Layer 4 of a small transformer language model trained on English Wikipedia (17 layers, counted from 0, width 128).
A neuron adds its activation times its output weights to the MLP's output. To switch it off is to set its activation to zero at one token and run the rest of the model.

Output weights of the MLP neurons that the questions are about. A number n stands for (n - 500) times 0.00096.
n109: 564,825,545,460,374,500,397,493,482,504,423,615,500,647,438,389,388,375,517,538,460,622,332,717,298,340,493,475,517,572,396,390,540,526,648,425,602,415,628,446,659,344,345,770,452,504,329,467,746,379,671,539,408,472,570,500,425,372,344,183,712,466,531,596,379,285,566,442,707,572,427,573,567,434,553,532,550,566,865,504,445,629,382,598,341,581,415,508,678,561,287,531,759,558,326,511,309,362,538,404,492,433,559,765,279,475,696,552,600,563,485,391,398,556,563,659,400,436,325,482,347,489,378,641,328,460,517,581
n166: 468,561,401,400,624,512,774,321,648,462,532,470,479,496,248,658,376,437,452,541,468,486,496,456,583,515,518,360,500,271,479,612,613,372,482,500,309,671,600,278,532,380,440,552,541,466,567,557,508,558,460,667,609,435,655,281,617,352,503,529,630,620,466,638,346,395,475,600,385,596,831,511,678,168,441,500,447,403,651,450,777,345,727,374,493,327,686,469,493,444,273,643,597,518,663,639,381,360,687,478,430,478,320,479,358,420,343,452,420,435,681,550,456,590,428,467,374,314,628,557,530,518,548,474,477,703,663,367
n175: 354,604,433,656,411,615,445,677,338,383,453,603,337,484,379,304,616,573,630,690,508,566,567,496,491,460,376,527,26,473,519,600,407,432,426,416,599,471,463,500,465,656,550,738,715,496,247,240,620,535,484,363,535,526,535,412,388,299,580,275,337,647,363,286,401,512,508,590,353,632,648,780,458,546,542,392,254,582,457,508,347,554,437,431,480,424,651,220,459,442,710,314,725,574,550,549,433,453,459,560,374,532,559,665,504,329,698,541,660,595,628,379,719,743,488,515,315,611,645,593,475,539,807,516,441,687,358,235
n197: 293,461,489,467,347,529,675,622,612,464,489,527,555,429,311,330,500,343,338,550,689,504,674,325,91,534,621,554,407,493,219,453,551,670,768,401,463,229,519,602,251,256,434,435,406,586,525,610,469,530,500,360,454,596,760,536,409,560,431,436,673,515,543,698,463,624,710,463,425,441,512,554,496,374,424,595,759,463,537,474,541,525,369,446,735,596,666,723,557,446,518,543,442,361,449,469,407,368,700,462,351,564,571,638,471,292,463,525,658,680,547,691,462,536,511,558,475,428,508,723,345,353,259,450,658,522,548,599
n226: 374,371,556,692,458,500,593,326,341,542,474,621,539,550,535,629,346,357,550,534,365,626,336,552,598,97,396,532,504,607,400,549,552,638,503,520,652,761,697,529,594,455,672,632,606,298,484,412,247,596,460,265,609,361,487,411,319,748,491,497,507,373,507,643,467,445,387,480,377,555,577,497,461,381,427,597,500,382,553,507,546,487,200,572,551,544,627,540,431,597,546,562,621,546,545,555,573,397,369,380,565,460,625,552,627,519,471,453,600,297,576,464,605,484,566,564,593,407,540,588,411,480,544,352,690,533,473,491
n231: 610,489,637,364,372,508,427,608,529,280,453,435,443,496,319,391,529,590,414,604,543,628,597,374,141,271,757,532,578,287,753,550,479,474,593,445,373,661,627,638,464,685,546,396,503,684,549,321,668,380,577,479,481,514,536,262,555,562,587,515,448,365,485,369,424,451,507,518,400,650,464,307,313,531,339,496,435,612,601,608,330,578,632,425,354,573,628,619,455,405,428,519,444,482,515,768,794,488,473,559,694,434,467,394,564,703,532,703,643,485,432,389,672,580,380,450,355,518,641,422,526,547,555,129,442,389,517,390
n239: 518,520,297,317,370,399,526,583,413,524,733,386,422,401,428,658,477,383,279,376,496,633,538,627,541,485,478,511,464,430,630,396,578,519,556,488,415,345,418,655,411,453,467,431,582,233,166,682,472,666,378,536,385,547,387,485,581,576,500,561,772,719,413,583,649,224,523,391,424,634,295,102,140,636,682,696,707,451,620,436,572,673,411,488,598,460,462,397,482,592,626,488,398,716,413,575,511,492,319,763,570,703,428,515,668,587,578,475,443,504,520,507,582,500,470,490,515,511,466,670,677,657,285,492,657,493,371,510
n240: 553,302,630,419,450,425,661,325,449,621,473,463,585,594,379,691,643,625,640,596,547,385,769,697,677,560,238,710,761,274,723,486,712,735,315,324,638,364,452,427,616,390,588,356,621,479,389,357,348,527,476,704,601,384,469,496,600,590,529,376,577,293,558,264,285,815,472,500,429,573,361,451,445,479,496,454,541,621,566,853,465,347,412,605,553,432,694,697,440,462,434,451,466,558,385,549,484,475,422,579,355,317,371,500,682,462,414,392,492,354,471,496,391,432,425,699,660,534,561,281,215,461,690,455,438,357,609,572
n252: 609,538,534,555,241,133,520,560,680,568,464,391,512,504,492,570,549,455,266,553,384,269,365,402,439,402,370,617,628,641,520,454,543,577,713,630,547,424,615,477,622,280,433,831,729,871,656,728,521,480,423,546,447,668,556,670,402,480,803,488,648,417,420,167,482,680,641,393,296,638,416,634,406,500,562,649,656,432,369,555,512,223,351,438,640,462,658,561,770,449,547,533,554,232,605,679,412,655,515,456,615,520,312,555,543,269,557,481,411,351,446,532,393,458,500,338,430,278,589,516,396,441,530,333,428,445,463,489
n262: 641,620,598,456,485,514,573,572,371,490,575,589,553,392,430,325,602,432,452,539,352,451,635,482,192,599,326,396,200,620,531,565,559,503,537,465,477,410,328,728,305,389,549,532,583,560,558,615,556,616,691,564,486,509,538,494,538,661,689,340,422,699,394,541,597,381,510,481,309,674,479,470,595,610,381,553,547,368,597,531,632,365,487,344,533,515,570,445,410,614,401,559,384,525,434,638,566,510,643,513,555,567,431,254,584,379,510,401,583,443,434,559,617,291,449,500,632,448,482,413,310,615,533,375,410,488,465,529
n367: 545,569,299,657,375,426,391,504,547,615,357,593,576,434,603,225,417,508,566,413,361,367,454,513,338,650,355,606,597,640,534,736,355,575,542,697,650,357,624,576,728,335,265,358,376,406,496,347,687,581,480,929,590,563,283,466,476,457,575,315,456,452,394,484,449,399,367,462,549,500,577,439,413,397,743,572,713,465,566,277,600,455,434,508,384,407,496,682,659,470,431,609,631,305,439,411,442,608,547,535,357,630,546,549,489,384,289,456,390,539,427,286,580,325,473,836,666,643,513,462,560,772,360,431,488,232,511,471
n380: 481,542,575,292,356,362,293,449,615,559,480,392,598,628,167,500,678,685,496,296,686,469,480,238,369,318,441,500,524,609,605,413,406,666,547,630,625,458,422,523,676,339,453,386,463,584,415,868,742,516,556,454,567,644,579,542,646,464,397,504,504,376,822,356,631,425,548,465,268,551,280,467,560,407,700,465,403,330,215,532,730,438,441,438,479,580,456,396,333,666,277,583,627,383,454,512,385,603,635,512,504,577,472,465,641,538,912,564,335,468,488,653,553,454,488,628,260,415,275,508,661,559,613,227,517,233,526,570
n382: 462,433,596,410,528,496,637,570,595,429,514,401,517,398,448,678,289,670,603,543,542,493,420,618,604,393,234,616,663,472,310,658,514,500,396,486,563,685,619,555,586,635,565,177,186,615,606,500,544,489,208,666,437,651,303,480,718,482,390,554,511,438,659,606,500,335,114,451,567,597,469,529,557,433,493,331,325,455,489,702,619,339,568,471,536,497,351,515,487,681,490,474,385,500,496,803,591,436,507,489,514,486,570,610,680,561,419,533,404,408,478,594,482,497,377,503,407,692,457,286,390,556,446,460,511,451,549,516
n448: 437,450,343,369,770,652,677,456,469,518,591,454,225,421,486,507,510,465,567,570,385,384,645,625,496,548,500,477,399,600,637,301,350,535,567,323,625,435,549,444,547,507,540,562,564,353,470,413,336,564,407,752,533,373,639,592,383,626,550,597,430,546,379,503,519,752,353,497,525,477,677,436,311,478,602,600,730,308,554,574,568,517,558,412,482,689,531,622,584,374,473,447,310,380,468,422,151,467,417,565,441,597,632,513,557,444,374,600,510,521,436,644,228,663,333,378,560,566,455,603,447,631,655,518,442,618,600,431
n457: 466,677,706,300,698,594,366,515,469,605,504,855,568,527,362,738,349,654,392,508,416,422,477,351,622,543,541,519,595,564,418,685,515,341,489,706,545,601,508,328,312,675,380,410,608,375,600,718,584,649,481,426,401,434,527,511,706,473,422,543,744,476,600,396,295,436,684,526,317,368,534,440,435,472,552,669,484,572,336,636,637,399,353,268,453,592,407,558,558,537,270,356,452,365,420,444,809,381,673,423,433,733,466,455,500,739,458,301,457,619,452,394,618,390,515,574,403,630,322,489,524,190,547,564,585,610,376,285
n503: 756,647,442,598,483,328,644,582,633,565,503,314,550,431,623,593,365,750,519,377,428,573,358,592,571,517,537,523,606,597,748,508,641,601,493,493,546,352,612,477,507,571,617,381,365,414,407,567,539,411,524,487,543,549,336,457,733,637,680,302,694,539,371,445,507,343,400,500,500,540,394,372,343,457,526,520,525,341,646,767,473,227,628,384,518,369,428,526,396,680,456,450,276,473,378,390,404,588,413,362,454,628,329,547,648,398,489,562,417,707,678,382,440,388,390,355,580,407,508,550,447,395,399,464,471,541,563,657

Each question names a token from some text and the token that comes next. It shows the activations a of the neurons there, in the order above. A number n stands for (n - 500) times 0.046.

Then comes g, the gradient of the next token's log-probability with respect to the MLP's output, scaled to length 1. A neuron's effect is roughly proportional to its activation times (output weights . g). A number n stands for (n - 500) times 0.00072.

" a", then "er"
a: 481,503,480,519,500,509,502,584,499,511,499,514,500,501,493,499
g: 435,609,286,481,468,539,565,530,207,494,686,447,257,614,470,413,429,488,483,338,346,504,551,401,488,458,408,629,662,728,439,386,575,706,519,502,592,719,478,528,623,479,513,581,353,708,509,568,584,492,427,338,571,618,442,662,424,641,667,371,495,699,457,536,215,446,468,544,812,525,583,335,619,438,599,675,532,452,476,605,425,425,216,423,641,675,506,414,456,481,544,189,527,473,528,580,347,541,533,495,455,558,396,368,615,334,653,481,344,446,685,581,699,337,580,381,450,499,427,658,582,513,319,235,299,462,582,698
Which neuron, switched off, raises the next token's probability most? n240

" ", then "ar"
a: 518,492,634,497,496,478,501,506,486,505,504,501,533,500,490,516
g: 411,480,633,628,583,500,315,441,310,759,437,420,580,465,482,342,438,383,461,466,561,671,742,325,420,563,633,372,355,488,726,567,700,357,452,539,358,558,447,844,648,731,519,397,364,617,415,286,454,541,452,368,389,597,524,489,468,741,471,379,433,730,395,650,517,647,467,647,455,412,483,358,561,661,577,405,422,428,505,450,533,444,562,578,590,371,483,377,503,745,538,778,456,559,399,492,665,280,387,727,359,407,292,404,478,649,619,468,530,350,546,355,646,622,408,630,508,477,657,376,392,430,394,519,484,594,365,313
Switching off which neuron hurts the next token most? n175

" 1", then "."
a: 533,498,488,506,498,504,500,503,498,534,501,506,494,489,492,501
g: 668,513,526,596,386,348,680,466,657,430,453,636,479,609,696,499,421,605,425,680,552,566,448,766,507,449,476,239,459,544,437,569,577,677,491,493,561,458,579,592,502,326,354,476,375,529,234,302,673,408,384,186,422,669,431,566,455,440,637,500,581,578,91,634,333,512,620,614,621,714,776,429,457,517,386,273,560,411,630,430,410,395,544,558,564,421,450,622,578,519,443,457,594,672,375,518,409,509,683,473,153,489,333,477,319,439,463,276,634,611,382,416,398,420,451,589,504,625,535,605,561,497,575,643,546,456,574,586
Switching off which neuron hurts the next token most? n109

"time", then " as"
a: 503,503,487,488,503,504,515,467,501,498,496,502,515,498,502,497
g: 302,278,320,579,659,573,458,583,673,696,364,419,367,572,748,652,567,519,258,345,571,809,309,445,413,416,562,648,769,634,495,472,438,250,678,524,423,344,570,461,296,528,254,625,519,324,255,447,795,578,541,475,367,561,519,439,477,575,627,513,651,514,432,662,627,418,574,336,599,572,524,318,507,616,628,434,487,763,539,459,524,552,554,550,427,274,539,604,411,434,260,464,360,439,595,504,514,371,485,650,444,525,469,446,393,420,641,473,588,510,570,554,602,649,601,322,566,467,409,438,427,332,536,342,557,557,578,539
Switching off which neuron hurts the next token most? n240

"unt", then "ing"
a: 499,500,486,518,591,501,498,489,508,492,495,489,496,503,504,495
g: 471,458,345,490,333,586,717,464,439,486,674,420,558,451,471,339,674,768,536,519,572,430,471,337,501,520,706,356,408,686,315,333,513,529,173,276,544,438,203,682,638,454,426,445,517,352,474,577,812,276,485,302,520,584,618,653,525,498,351,576,416,639,515,448,476,638,337,689,623,506,603,564,335,412,506,780,520,563,614,498,608,568,507,601,558,731,531,493,472,501,567,522,513,347,523,471,249,479,664,707,227,400,420,473,315,379,539,367,603,474,451,623,602,417,363,424,548,433,589,556,697,457,529,448,485,540,624,452
Switching off which neuron hurts the next token most? n197

"et", then "is"
a: 503,586,496,497,512,501,510,519,500,516,533,500,502,482,494,514
g: 621,279,696,665,430,542,386,372,317,474,631,312,516,631,592,567,761,619,425,407,472,637,441,642,445,544,547,567,550,371,404,606,611,538,481,405,352,610,336,545,374,265,293,358,297,745,593,612,641,368,530,374,522,431,577,578,459,472,691,511,265,713,475,351,545,556,659,547,582,561,550,671,587,228,616,533,521,488,536,558,283,494,401,404,469,345,594,555,558,692,403,582,641,598,645,458,616,557,333,505,409,425,540,466,484,436,653,430,541,561,423,393,209,530,603,535,479,282,419,331,613,475,258,663,676,493,303,658
Switching off which neuron hurts the next token most? n448

"view", then "s"
a: 507,515,499,469,501,500,505,499,508,495,503,510,678,512,499,508
g: 499,656,666,255,443,387,461,443,651,488,432,550,586,465,485,432,561,444,636,461,561,375,480,491,310,700,532,429,523,356,625,435,642,572,596,509,420,300,589,465,480,597,657,395,481,559,662,615,645,446,365,578,244,614,607,602,504,373,606,488,222,507,625,690,723,300,434,487,434,508,435,350,368,443,579,457,490,553,344,330,587,490,589,576,383,605,483,380,543,559,729,607,497,428,599,707,562,548,632,512,618,89,608,404,456,588,342,676,192,370,264,432,410,381,595,755,486,690,565,331,515,603,349,588,403,466,629,474
Switching off which neuron hurts the next token most? n382

" four", then " or"
a: 499,500,521,240,509,505,516,496,500,499,498,498,516,501,480,497
g: 517,558,515,494,529,639,288,546,645,556,629,465,508,564,627,364,463,475,632,666,682,629,366,522,603,245,495,244,619,599,436,757,509,616,325,680,464,326,543,367,559,533,380,500,467,567,487,623,266,431,622,481,721,619,701,565,448,622,622,528,313,492,468,548,457,405,500,550,553,339,582,364,641,386,409,566,536,877,459,549,402,323,217,734,297,437,585,500,398,546,342,599,583,387,452,526,445,710,555,470,574,565,191,379,551,445,506,675,452,337,404,487,692,467,366,457,326,418,567,347,454,627,452,611,417,304,499,478
Switching off which neuron hurts the next token most? n197

" Th", then "or"
a: 504,501,508,505,501,504,503,490,506,504,501,493,598,485,511,521
g: 357,565,457,837,373,423,504,651,418,535,681,391,329,428,636,416,239,335,551,414,523,722,503,290,502,529,679,413,399,462,548,492,636,604,579,510,683,476,429,465,540,592,573,621,341,480,407,515,489,603,430,261,393,585,266,609,113,434,490,684,535,520,434,520,229,625,666,561,596,554,675,294,696,552,561,555,509,523,389,363,567,493,488,486,455,760,340,293,345,505,771,555,371,455,835,418,529,576,561,471,327,333,507,552,524,515,461,397,400,508,456,487,393,627,546,619,517,566,576,582,418,377,406,533,586,546,588,611
Which neuron, switched off, raises the next token's probability most? n382

"op", then " song"
a: 534,496,495,497,504,497,505,510,499,488,500,510,660,400,505,502
g: 366,489,481,318,502,509,635,347,447,734,511,699,658,618,414,419,600,281,510,699,595,486,899,479,432,471,224,293,363,514,364,520,461,176,599,435,514,569,329,300,463,521,352,724,608,671,601,420,336,510,666,292,405,527,405,390,389,579,380,287,322,490,560,670,422,429,584,590,534,702,533,546,415,558,489,729,515,572,424,685,431,683,474,486,660,617,481,610,540,564,403,396,567,649,593,719,512,568,460,470,401,593,385,479,487,314,388,615,633,481,556,398,480,531,503,675,520,630,494,475,388,595,406,258,507,471,425,468
Switching off which neuron hurts the next token most? n109

"et", then "ur"
a: 295,488,503,496,514,564,500,421,435,512,979,504,427,508,507,507
g: 519,515,485,506,455,368,450,365,479,350,393,525,400,575,559,524,667,714,595,446,441,499,459,610,330,629,465,566,659,510,678,441,436,529,545,532,301,555,651,428,415,43,363,470,475,581,457,728,579,704,470,378,402,275,257,457,521,520,342,549,405,700,364,631,598,651,430,610,646,316,599,565,450,599,326,252,673,398,641,522,435,494,628,447,473,467,491,586,398,223,458,495,646,463,522,537,510,407,586,532,471,502,508,551,261,480,620,398,495,686,510,329,713,663,595,585,299,851,678,469,598,493,556,566,489,412,320,583
Switching off which neuron hurts the next token most? n367

"pr", then "et"
a: 678,502,508,445,507,498,501,479,500,497,495,523,501,500,501,512
g: 468,611,491,208,566,780,429,540,526,319,395,317,417,476,532,528,605,371,533,496,562,379,640,727,619,562,572,256,655,536,611,470,361,562,571,408,506,390,442,520,242,366,359,588,417,380,591,404,600,587,622,490,609,450,419,578,713,616,727,693,458,779,448,374,322,596,366,491,501,499,702,611,324,359,599,441,446,576,537,518,443,412,550,388,607,373,568,605,275,602,456,787,494,310,589,372,586,537,425,207,384,515,436,362,529,559,457,627,308,534,555,449,598,535,321,565,484,543,531,547,815,310,618,537,372,612,542,412
Which neuron, switched off, raises the next token's probability most? n109

"o", then "log"
a: 487,488,508,501,502,494,504,612,493,515,509,499,496,523,486,495
g: 531,619,464,453,190,531,504,483,636,621,489,462,582,422,442,467,752,592,486,656,708,509,608,454,543,535,677,310,584,350,670,361,362,470,121,285,645,354,361,473,604,468,466,518,413,639,634,470,570,542,583,527,533,471,538,441,694,536,818,531,642,489,581,232,460,316,477,373,593,659,437,634,506,472,573,157,474,443,441,211,525,556,490,449,711,250,605,546,568,510,510,553,529,396,288,706,402,440,497,440,369,575,356,643,450,563,502,647,325,619,543,505,614,390,442,442,499,674,482,551,576,489,553,595,459,540,240,456
Which neuron, switched off, raises the next token's probability most? n448

"ar", then " F"
a: 500,498,501,495,497,541,499,505,648,538,559,500,528,517,504,503
g: 437,520,590,605,506,405,579,669,438,544,235,416,544,634,533,360,759,327,260,234,552,637,310,285,465,507,505,593,487,554,363,445,595,313,696,557,574,439,834,289,327,278,348,590,454,423,547,715,429,351,529,521,505,428,564,567,593,417,411,561,410,221,502,476,780,527,527,637,406,415,716,489,562,627,541,449,562,538,481,414,596,282,399,552,414,432,373,583,584,678,617,269,590,452,482,591,604,476,398,520,536,670,458,617,643,345,494,461,597,621,593,521,483,732,494,542,592,319,461,495,600,632,321,309,434,640,570,484
Switching off which neuron hurts the next token most? n252

"is", then " was"
a: 497,486,502,497,501,476,753,502,505,453,502,499,521,508,480,505
g: 268,426,465,536,370,678,453,410,448,512,447,374,536,322,599,586,499,447,477,311,460,609,394,472,589,593,616,477,666,606,265,809,484,369,550,469,399,493,724,693,481,562,463,524,546,386,352,585,712,333,525,727,450,597,159,445,482,493,656,502,687,668,429,448,476,192,766,478,489,467,577,530,531,464,497,615,502,650,611,417,396,500,394,454,423,550,515,436,346,313,651,587,136,488,342,314,562,325,482,681,690,510,364,499,394,324,557,489,498,585,540,511,616,645,623,345,478,652,564,611,391,561,528,540,473,747,424,571
Switching off which neuron hurts the next token most? n239

"M", then "us"
a: 482,497,500,495,632,478,500,492,523,502,499,482,504,500,482,655
g: 352,409,689,694,410,301,471,454,518,464,516,491,552,752,509,515,590,609,492,430,575,532,671,330,480,417,310,361,455,592,651,643,515,613,891,487,138,356,576,516,341,565,369,588,489,584,554,824,388,422,557,521,412,597,344,295,401,713,543,552,601,334,582,314,591,349,356,412,277,303,456,392,302,692,423,703,322,407,484,458,424,656,427,489,525,466,592,409,605,501,556,395,648,591,396,534,401,359,370,552,726,543,604,418,550,599,568,781,532,466,481,569,512,564,537,507,329,509,600,386,573,615,447,558,427,544,520,492
Switching off which neuron hurts the next token most? n226

" by", then " Hall"
a: 502,498,540,496,508,518,504,543,504,491,502,511,508,484,502,505
g: 593,587,476,550,361,259,409,463,762,434,528,502,625,546,473,327,369,389,445,461,732,552,553,210,535,510,227,536,647,537,815,519,535,460,675,358,423,805,670,351,523,404,462,503,453,364,644,417,412,567,547,441,466,426,328,402,369,502,149,526,456,423,379,457,576,434,492,417,524,462,513,322,581,462,399,599,473,706,441,469,643,409,507,861,527,627,566,721,620,616,427,494,456,442,442,405,644,595,552,596,475,620,357,387,394,600,370,477,589,552,333,590,600,690,519,371,542,613,438,475,352,335,521,363,565,659,655,712
Which neuron, switched off, raises the next token's probability most? n175

" 19", then "25"
a: 473,488,550,387,497,499,507,507,505,500,506,485,507,457,490,506
g: 517,668,579,452,630,487,379,534,471,574,527,406,534,477,439,407,494,638,424,625,380,660,237,677,610,530,507,822,696,555,258,611,644,476,344,406,503,523,479,439,465,812,344,361,445,401,540,587,461,671,517,285,421,408,467,500,686,458,583,565,682,440,470,400,539,537,429,311,658,465,748,504,332,391,589,616,484,466,538,394,624,554,298,648,453,428,522,560,422,234,280,462,421,612,548,681,762,718,710,569,436,327,438,559,476,376,401,303,427,313,617,646,485,619,536,428,456,355,718,381,522,358,425,628,484,360,421,413
Which neuron, switched off, raises the next token's probability most? n175

"o", then "und"
a: 511,504,498,498,495,489,487,466,495,516,473,501,501,101,505,500
g: 500,399,752,609,525,609,227,304,724,384,534,760,432,501,589,491,401,547,539,536,672,530,400,430,484,439,575,359,601,534,522,493,382,348,486,660,653,297,404,617,576,271,446,549,352,578,537,412,419,314,520,752,582,675,260,611,674,529,532,496,590,617,85,377,569,514,432,565,525,643,428,558,425,564,383,396,280,406,497,399,742,353,717,522,523,279,528,293,524,272,533,460,476,523,434,391,674,600,504,498,525,554,511,336,726,615,457,487,459,449,618,618,633,452,386,450,586,702,485,570,421,395,517,634,360,611,471,540
Switching off which neuron hurts the next token most? n448

" For", then " five"
a: 496,500,491,499,501,493,513,512,385,518,497,505,543,537,497,505
g: 361,562,398,503,642,537,678,713,333,553,382,491,452,407,532,445,612,569,803,414,763,413,448,355,367,419,648,540,458,302,224,723,460,351,584,248,551,575,664,699,589,615,506,610,501,567,506,392,420,553,269,414,347,509,556,329,426,418,505,537,818,546,754,375,515,357,515,505,441,684,431,384,201,601,546,427,622,409,653,659,456,469,378,393,446,352,513,564,568,470,511,493,346,402,536,619,495,427,446,335,398,591,769,628,524,472,304,515,449,517,310,634,365,780,644,503,591,625,521,559,527,536,491,494,421,473,489,459
Switching off which neuron hurts the next token most? n382

" down", then "lo"
a: 503,503,490,567,498,504,503,502,516,490,505,500,487,503,500,510
g: 640,522,510,426,211,383,479,601,546,526,552,526,364,616,541,451,481,540,345,632,554,460,423,386,525,829,426,515,722,447,493,549,631,389,524,248,549,410,454,487,616,485,468,310,581,403,563,369,346,523,573,668,493,659,573,325,265,522,599,513,353,486,587,600,702,759,764,659,517,422,335,526,568,469,397,220,299,305,528,436,402,668,449,651,618,459,659,429,454,436,420,543,582,701,427,641,532,346,600,413,420,277,447,581,358,372,620,582,557,480,614,389,570,309,773,496,600,471,702,415,548,295,549,468,294,659,473,552
Switching off which neuron hurts the next token most? n197

"ent", then " to"
a: 518,523,498,495,571,508,502,500,487,621,451,502,499,491,501,534
g: 684,482,671,420,430,515,565,356,442,460,481,484,477,394,631,309,548,477,460,239,481,363,483,661,416,646,356,696,250,468,469,945,395,343,522,591,489,533,490,514,594,509,628,465,709,542,700,565,372,483,477,336,615,216,454,578,536,580,406,443,568,420,558,400,625,592,433,585,523,448,608,338,348,458,596,550,592,392,294,517,540,446,658,420,486,439,536,342,332,714,572,422,532,502,623,530,618,504,445,502,317,616,617,353,479,507,631,696,554,472,458,435,188,601,472,651,799,519,471,292,340,541,240,595,500,735,511,557
Switching off which neuron hurts the next token most? n262

" the", then " p"
a: 514,499,478,505,501,456,509,480,501,494,497,499,498,499,491,533
g: 428,551,617,499,686,656,376,559,566,590,376,353,438,520,329,342,436,603,521,346,535,484,697,515,503,517,477,591,380,516,369,537,610,328,208,426,567,722,339,190,593,423,329,694,501,393,664,618,283,437,462,432,553,465,544,549,580,301,542,557,606,317,369,301,605,514,341,462,636,438,424,696,611,511,401,527,453,524,613,152,627,559,421,598,649,403,457,666,473,585,532,575,364,713,666,564,419,402,602,677,342,775,358,533,308,281,543,540,610,615,609,505,377,490,648,596,584,353,507,628,396,372,669,595,562,550,492,485
Switching off which neuron hurts the next token most? n231

"in", then "wa"
a: 503,484,497,507,486,494,499,514,510,495,495,489,509,504,501,502
g: 299,767,557,354,452,563,360,742,569,370,586,599,450,248,709,439,427,688,571,741,424,555,423,628,420,610,407,439,549,457,492,447,426,590,610,329,651,222,417,473,524,350,406,534,611,442,243,603,606,734,620,497,562,494,424,471,612,576,403,420,679,560,456,553,541,555,505,415,599,482,403,650,408,685,513,382,583,619,503,268,733,463,601,179,480,436,449,325,748,564,589,404,371,355,680,482,396,483,643,456,509,612,393,424,482,486,522,629,505,416,340,312,458,306,362,482,476,592,445,536,750,673,619,601,310,415,511,440
Switching off which neuron hurts the next token most? n226

" She", then " won"
a: 507,548,498,569,490,432,346,508,506,543,500,492,509,487,503,501
g: 480,449,331,529,620,368,350,343,580,457,473,568,612,460,407,668,478,406,454,427,439,663,785,310,483,460,578,747,503,669,282,622,628,778,285,550,595,462,507,522,472,654,666,537,323,417,421,469,445,414,600,569,460,548,614,570,291,379,404,482,643,275,630,661,498,602,571,788,491,570,304,439,591,588,525,444,464,612,283,470,446,557,370,468,669,650,666,447,395,530,489,466,687,707,517,520,377,297,352,419,552,587,433,679,204,638,373,633,492,563,589,472,589,392,379,403,414,394,727,349,337,521,385,400,614,467,315,559
Switching off which neuron hurts the next token most? n197

"a", then "ve"
a: 500,499,503,504,467,500,495,454,521,470,500,498,342,496,498,506
g: 483,675,467,455,641,456,288,614,308,344,534,601,204,296,470,559,364,545,760,718,553,561,649,802,628,323,325,427,369,583,265,599,433,269,469,512,355,428,422,553,437,551,554,438,632,535,488,533,539,638,396,518,374,697,377,445,614,527,509,531,406,519,465,482,374,319,521,411,363,332,676,599,615,435,554,641,584,481,511,715,283,558,586,385,673,680,641,436,593,561,531,492,608,391,443,317,802,466,523,288,569,618,345,481,588,603,434,353,558,508,527,637,582,416,339,442,364,606,512,528,337,724,523,622,601,490,331,463
Switching off which neuron hurts the next token most? n240

" used", then " a"
a: 489,330,699,508,507,461,500,499,507,532,503,495,505,498,497,676
g: 561,541,601,448,428,551,540,748,718,326,278,563,388,491,368,388,536,502,501,638,618,388,606,626,832,616,675,497,454,526,443,563,698,594,323,487,476,528,323,443,547,450,506,666,310,628,529,654,595,550,466,379,426,505,504,379,442,427,266,338,721,555,772,303,504,246,550,389,674,312,242,623,375,473,335,676,413,465,381,672,592,352,523,434,665,366,597,401,506,514,630,610,571,503,454,654,467,543,305,627,382,277,303,584,305,500,458,485,446,537,469,555,439,389,495,474,719,529,633,559,342,474,452,412,616,516,590,667
Switching off which neuron hurts the next token most? n503

"ly", then " that"
a: 502,142,464,602,543,493,512,505,500,485,500,460,491,509,491,520
g: 538,556,524,440,498,557,426,755,471,558,426,500,546,414,474,379,219,398,684,577,650,221,606,451,463,455,586,371,548,657,373,266,461,584,365,504,448,582,613,507,533,610,502,499,369,894,517,204,583,460,460,459,445,572,416,561,701,426,861,381,465,418,443,452,444,656,519,417,408,394,618,529,326,636,507,468,333,718,581,561,436,435,549,546,551,628,636,577,583,640,666,542,509,609,439,415,507,424,444,676,454,535,440,581,451,280,379,658,251,539,296,587,370,370,400,484,706,313,510,533,493,456,274,452,691,654,352,677
Switching off which neuron hurts the next token most? n166

"ul", then "se"
a: 499,487,495,499,489,518,501,502,490,501,502,507,529,508,506,503
g: 489,425,685,312,444,532,237,788,312,620,490,382,457,491,525,462,578,539,648,414,909,546,495,427,319,533,440,530,583,460,506,547,529,275,472,505,544,384,470,612,557,749,715,665,270,411,436,400,679,590,499,624,294,552,564,402,416,465,483,427,350,529,421,435,549,521,315,653,621,301,463,586,353,611,588,344,527,485,414,537,497,595,546,491,435,819,643,544,582,614,614,331,550,514,437,496,582,506,583,370,282,422,732,407,412,512,550,307,661,162,555,746,446,513,534,514,559,468,591,529,442,530,515,540,372,348,307,576
Switching off which neuron hurts the next token most? n166

" se", then "me"
a: 500,500,495,510,562,493,500,501,497,510,495,496,503,500,500,522
g: 677,346,560,369,759,482,720,460,570,499,473,483,365,420,651,405,501,411,739,420,497,374,605,447,443,439,609,418,508,412,594,624,457,623,533,458,517,492,690,469,568,430,453,462,455,493,478,654,387,651,594,465,415,470,459,574,695,566,597,175,438,593,476,726,516,346,484,521,612,566,235,476,173,540,737,534,458,365,370,490,603,693,452,372,531,260,500,420,555,389,557,394,677,455,510,304,614,288,505,558,650,652,652,283,681,398,508,411,320,765,591,328,700,457,659,379,555,572,494,345,340,597,502,325,332,505,570,571
Switching off which neuron hurts the next token most? n503

")", then " |"
a: 497,504,505,500,682,510,503,494,490,500,500,498,502,507,500,490
g: 593,601,414,592,521,485,367,684,486,373,453,793,527,409,404,498,580,613,542,390,300,553,225,534,804,497,513,581,747,592,521,498,391,483,548,674,484,464,587,433,736,625,484,384,613,324,608,542,460,429,420,256,270,473,548,498,475,681,582,318,513,354,659,238,612,646,361,632,440,553,666,545,575,359,297,438,742,653,606,509,354,559,497,475,615,612,453,695,482,507,448,473,363,405,449,483,176,564,434,452,321,439,617,213,562,622,526,478,505,622,367,590,438,497,417,414,471,257,508,599,671,541,374,438,550,660,408,526
Switching off which neuron hurts the next token most? n226

"um", then " –"
a: 503,494,515,498,505,614,501,461,508,498,506,502,471,517,497,541
g: 651,424,507,510,494,641,596,571,483,528,239,632,413,680,403,452,728,619,634,551,325,354,764,566,387,498,679,288,531,334,408,869,550,640,648,368,395,408,554,234,552,606,391,392,444,652,428,379,758,648,476,725,336,574,342,447,380,278,352,629,216,524,427,505,505,522,661,398,401,488,465,452,539,533,358,562,539,528,518,552,455,558,752,413,297,508,564,611,525,505,669,472,403,552,597,631,764,561,452,570,603,508,548,373,646,506,529,506,634,377,420,472,603,484,426,443,535,391,539,341,350,371,337,464,358,353,484,505
Switching off which neuron hurts the next token most? n231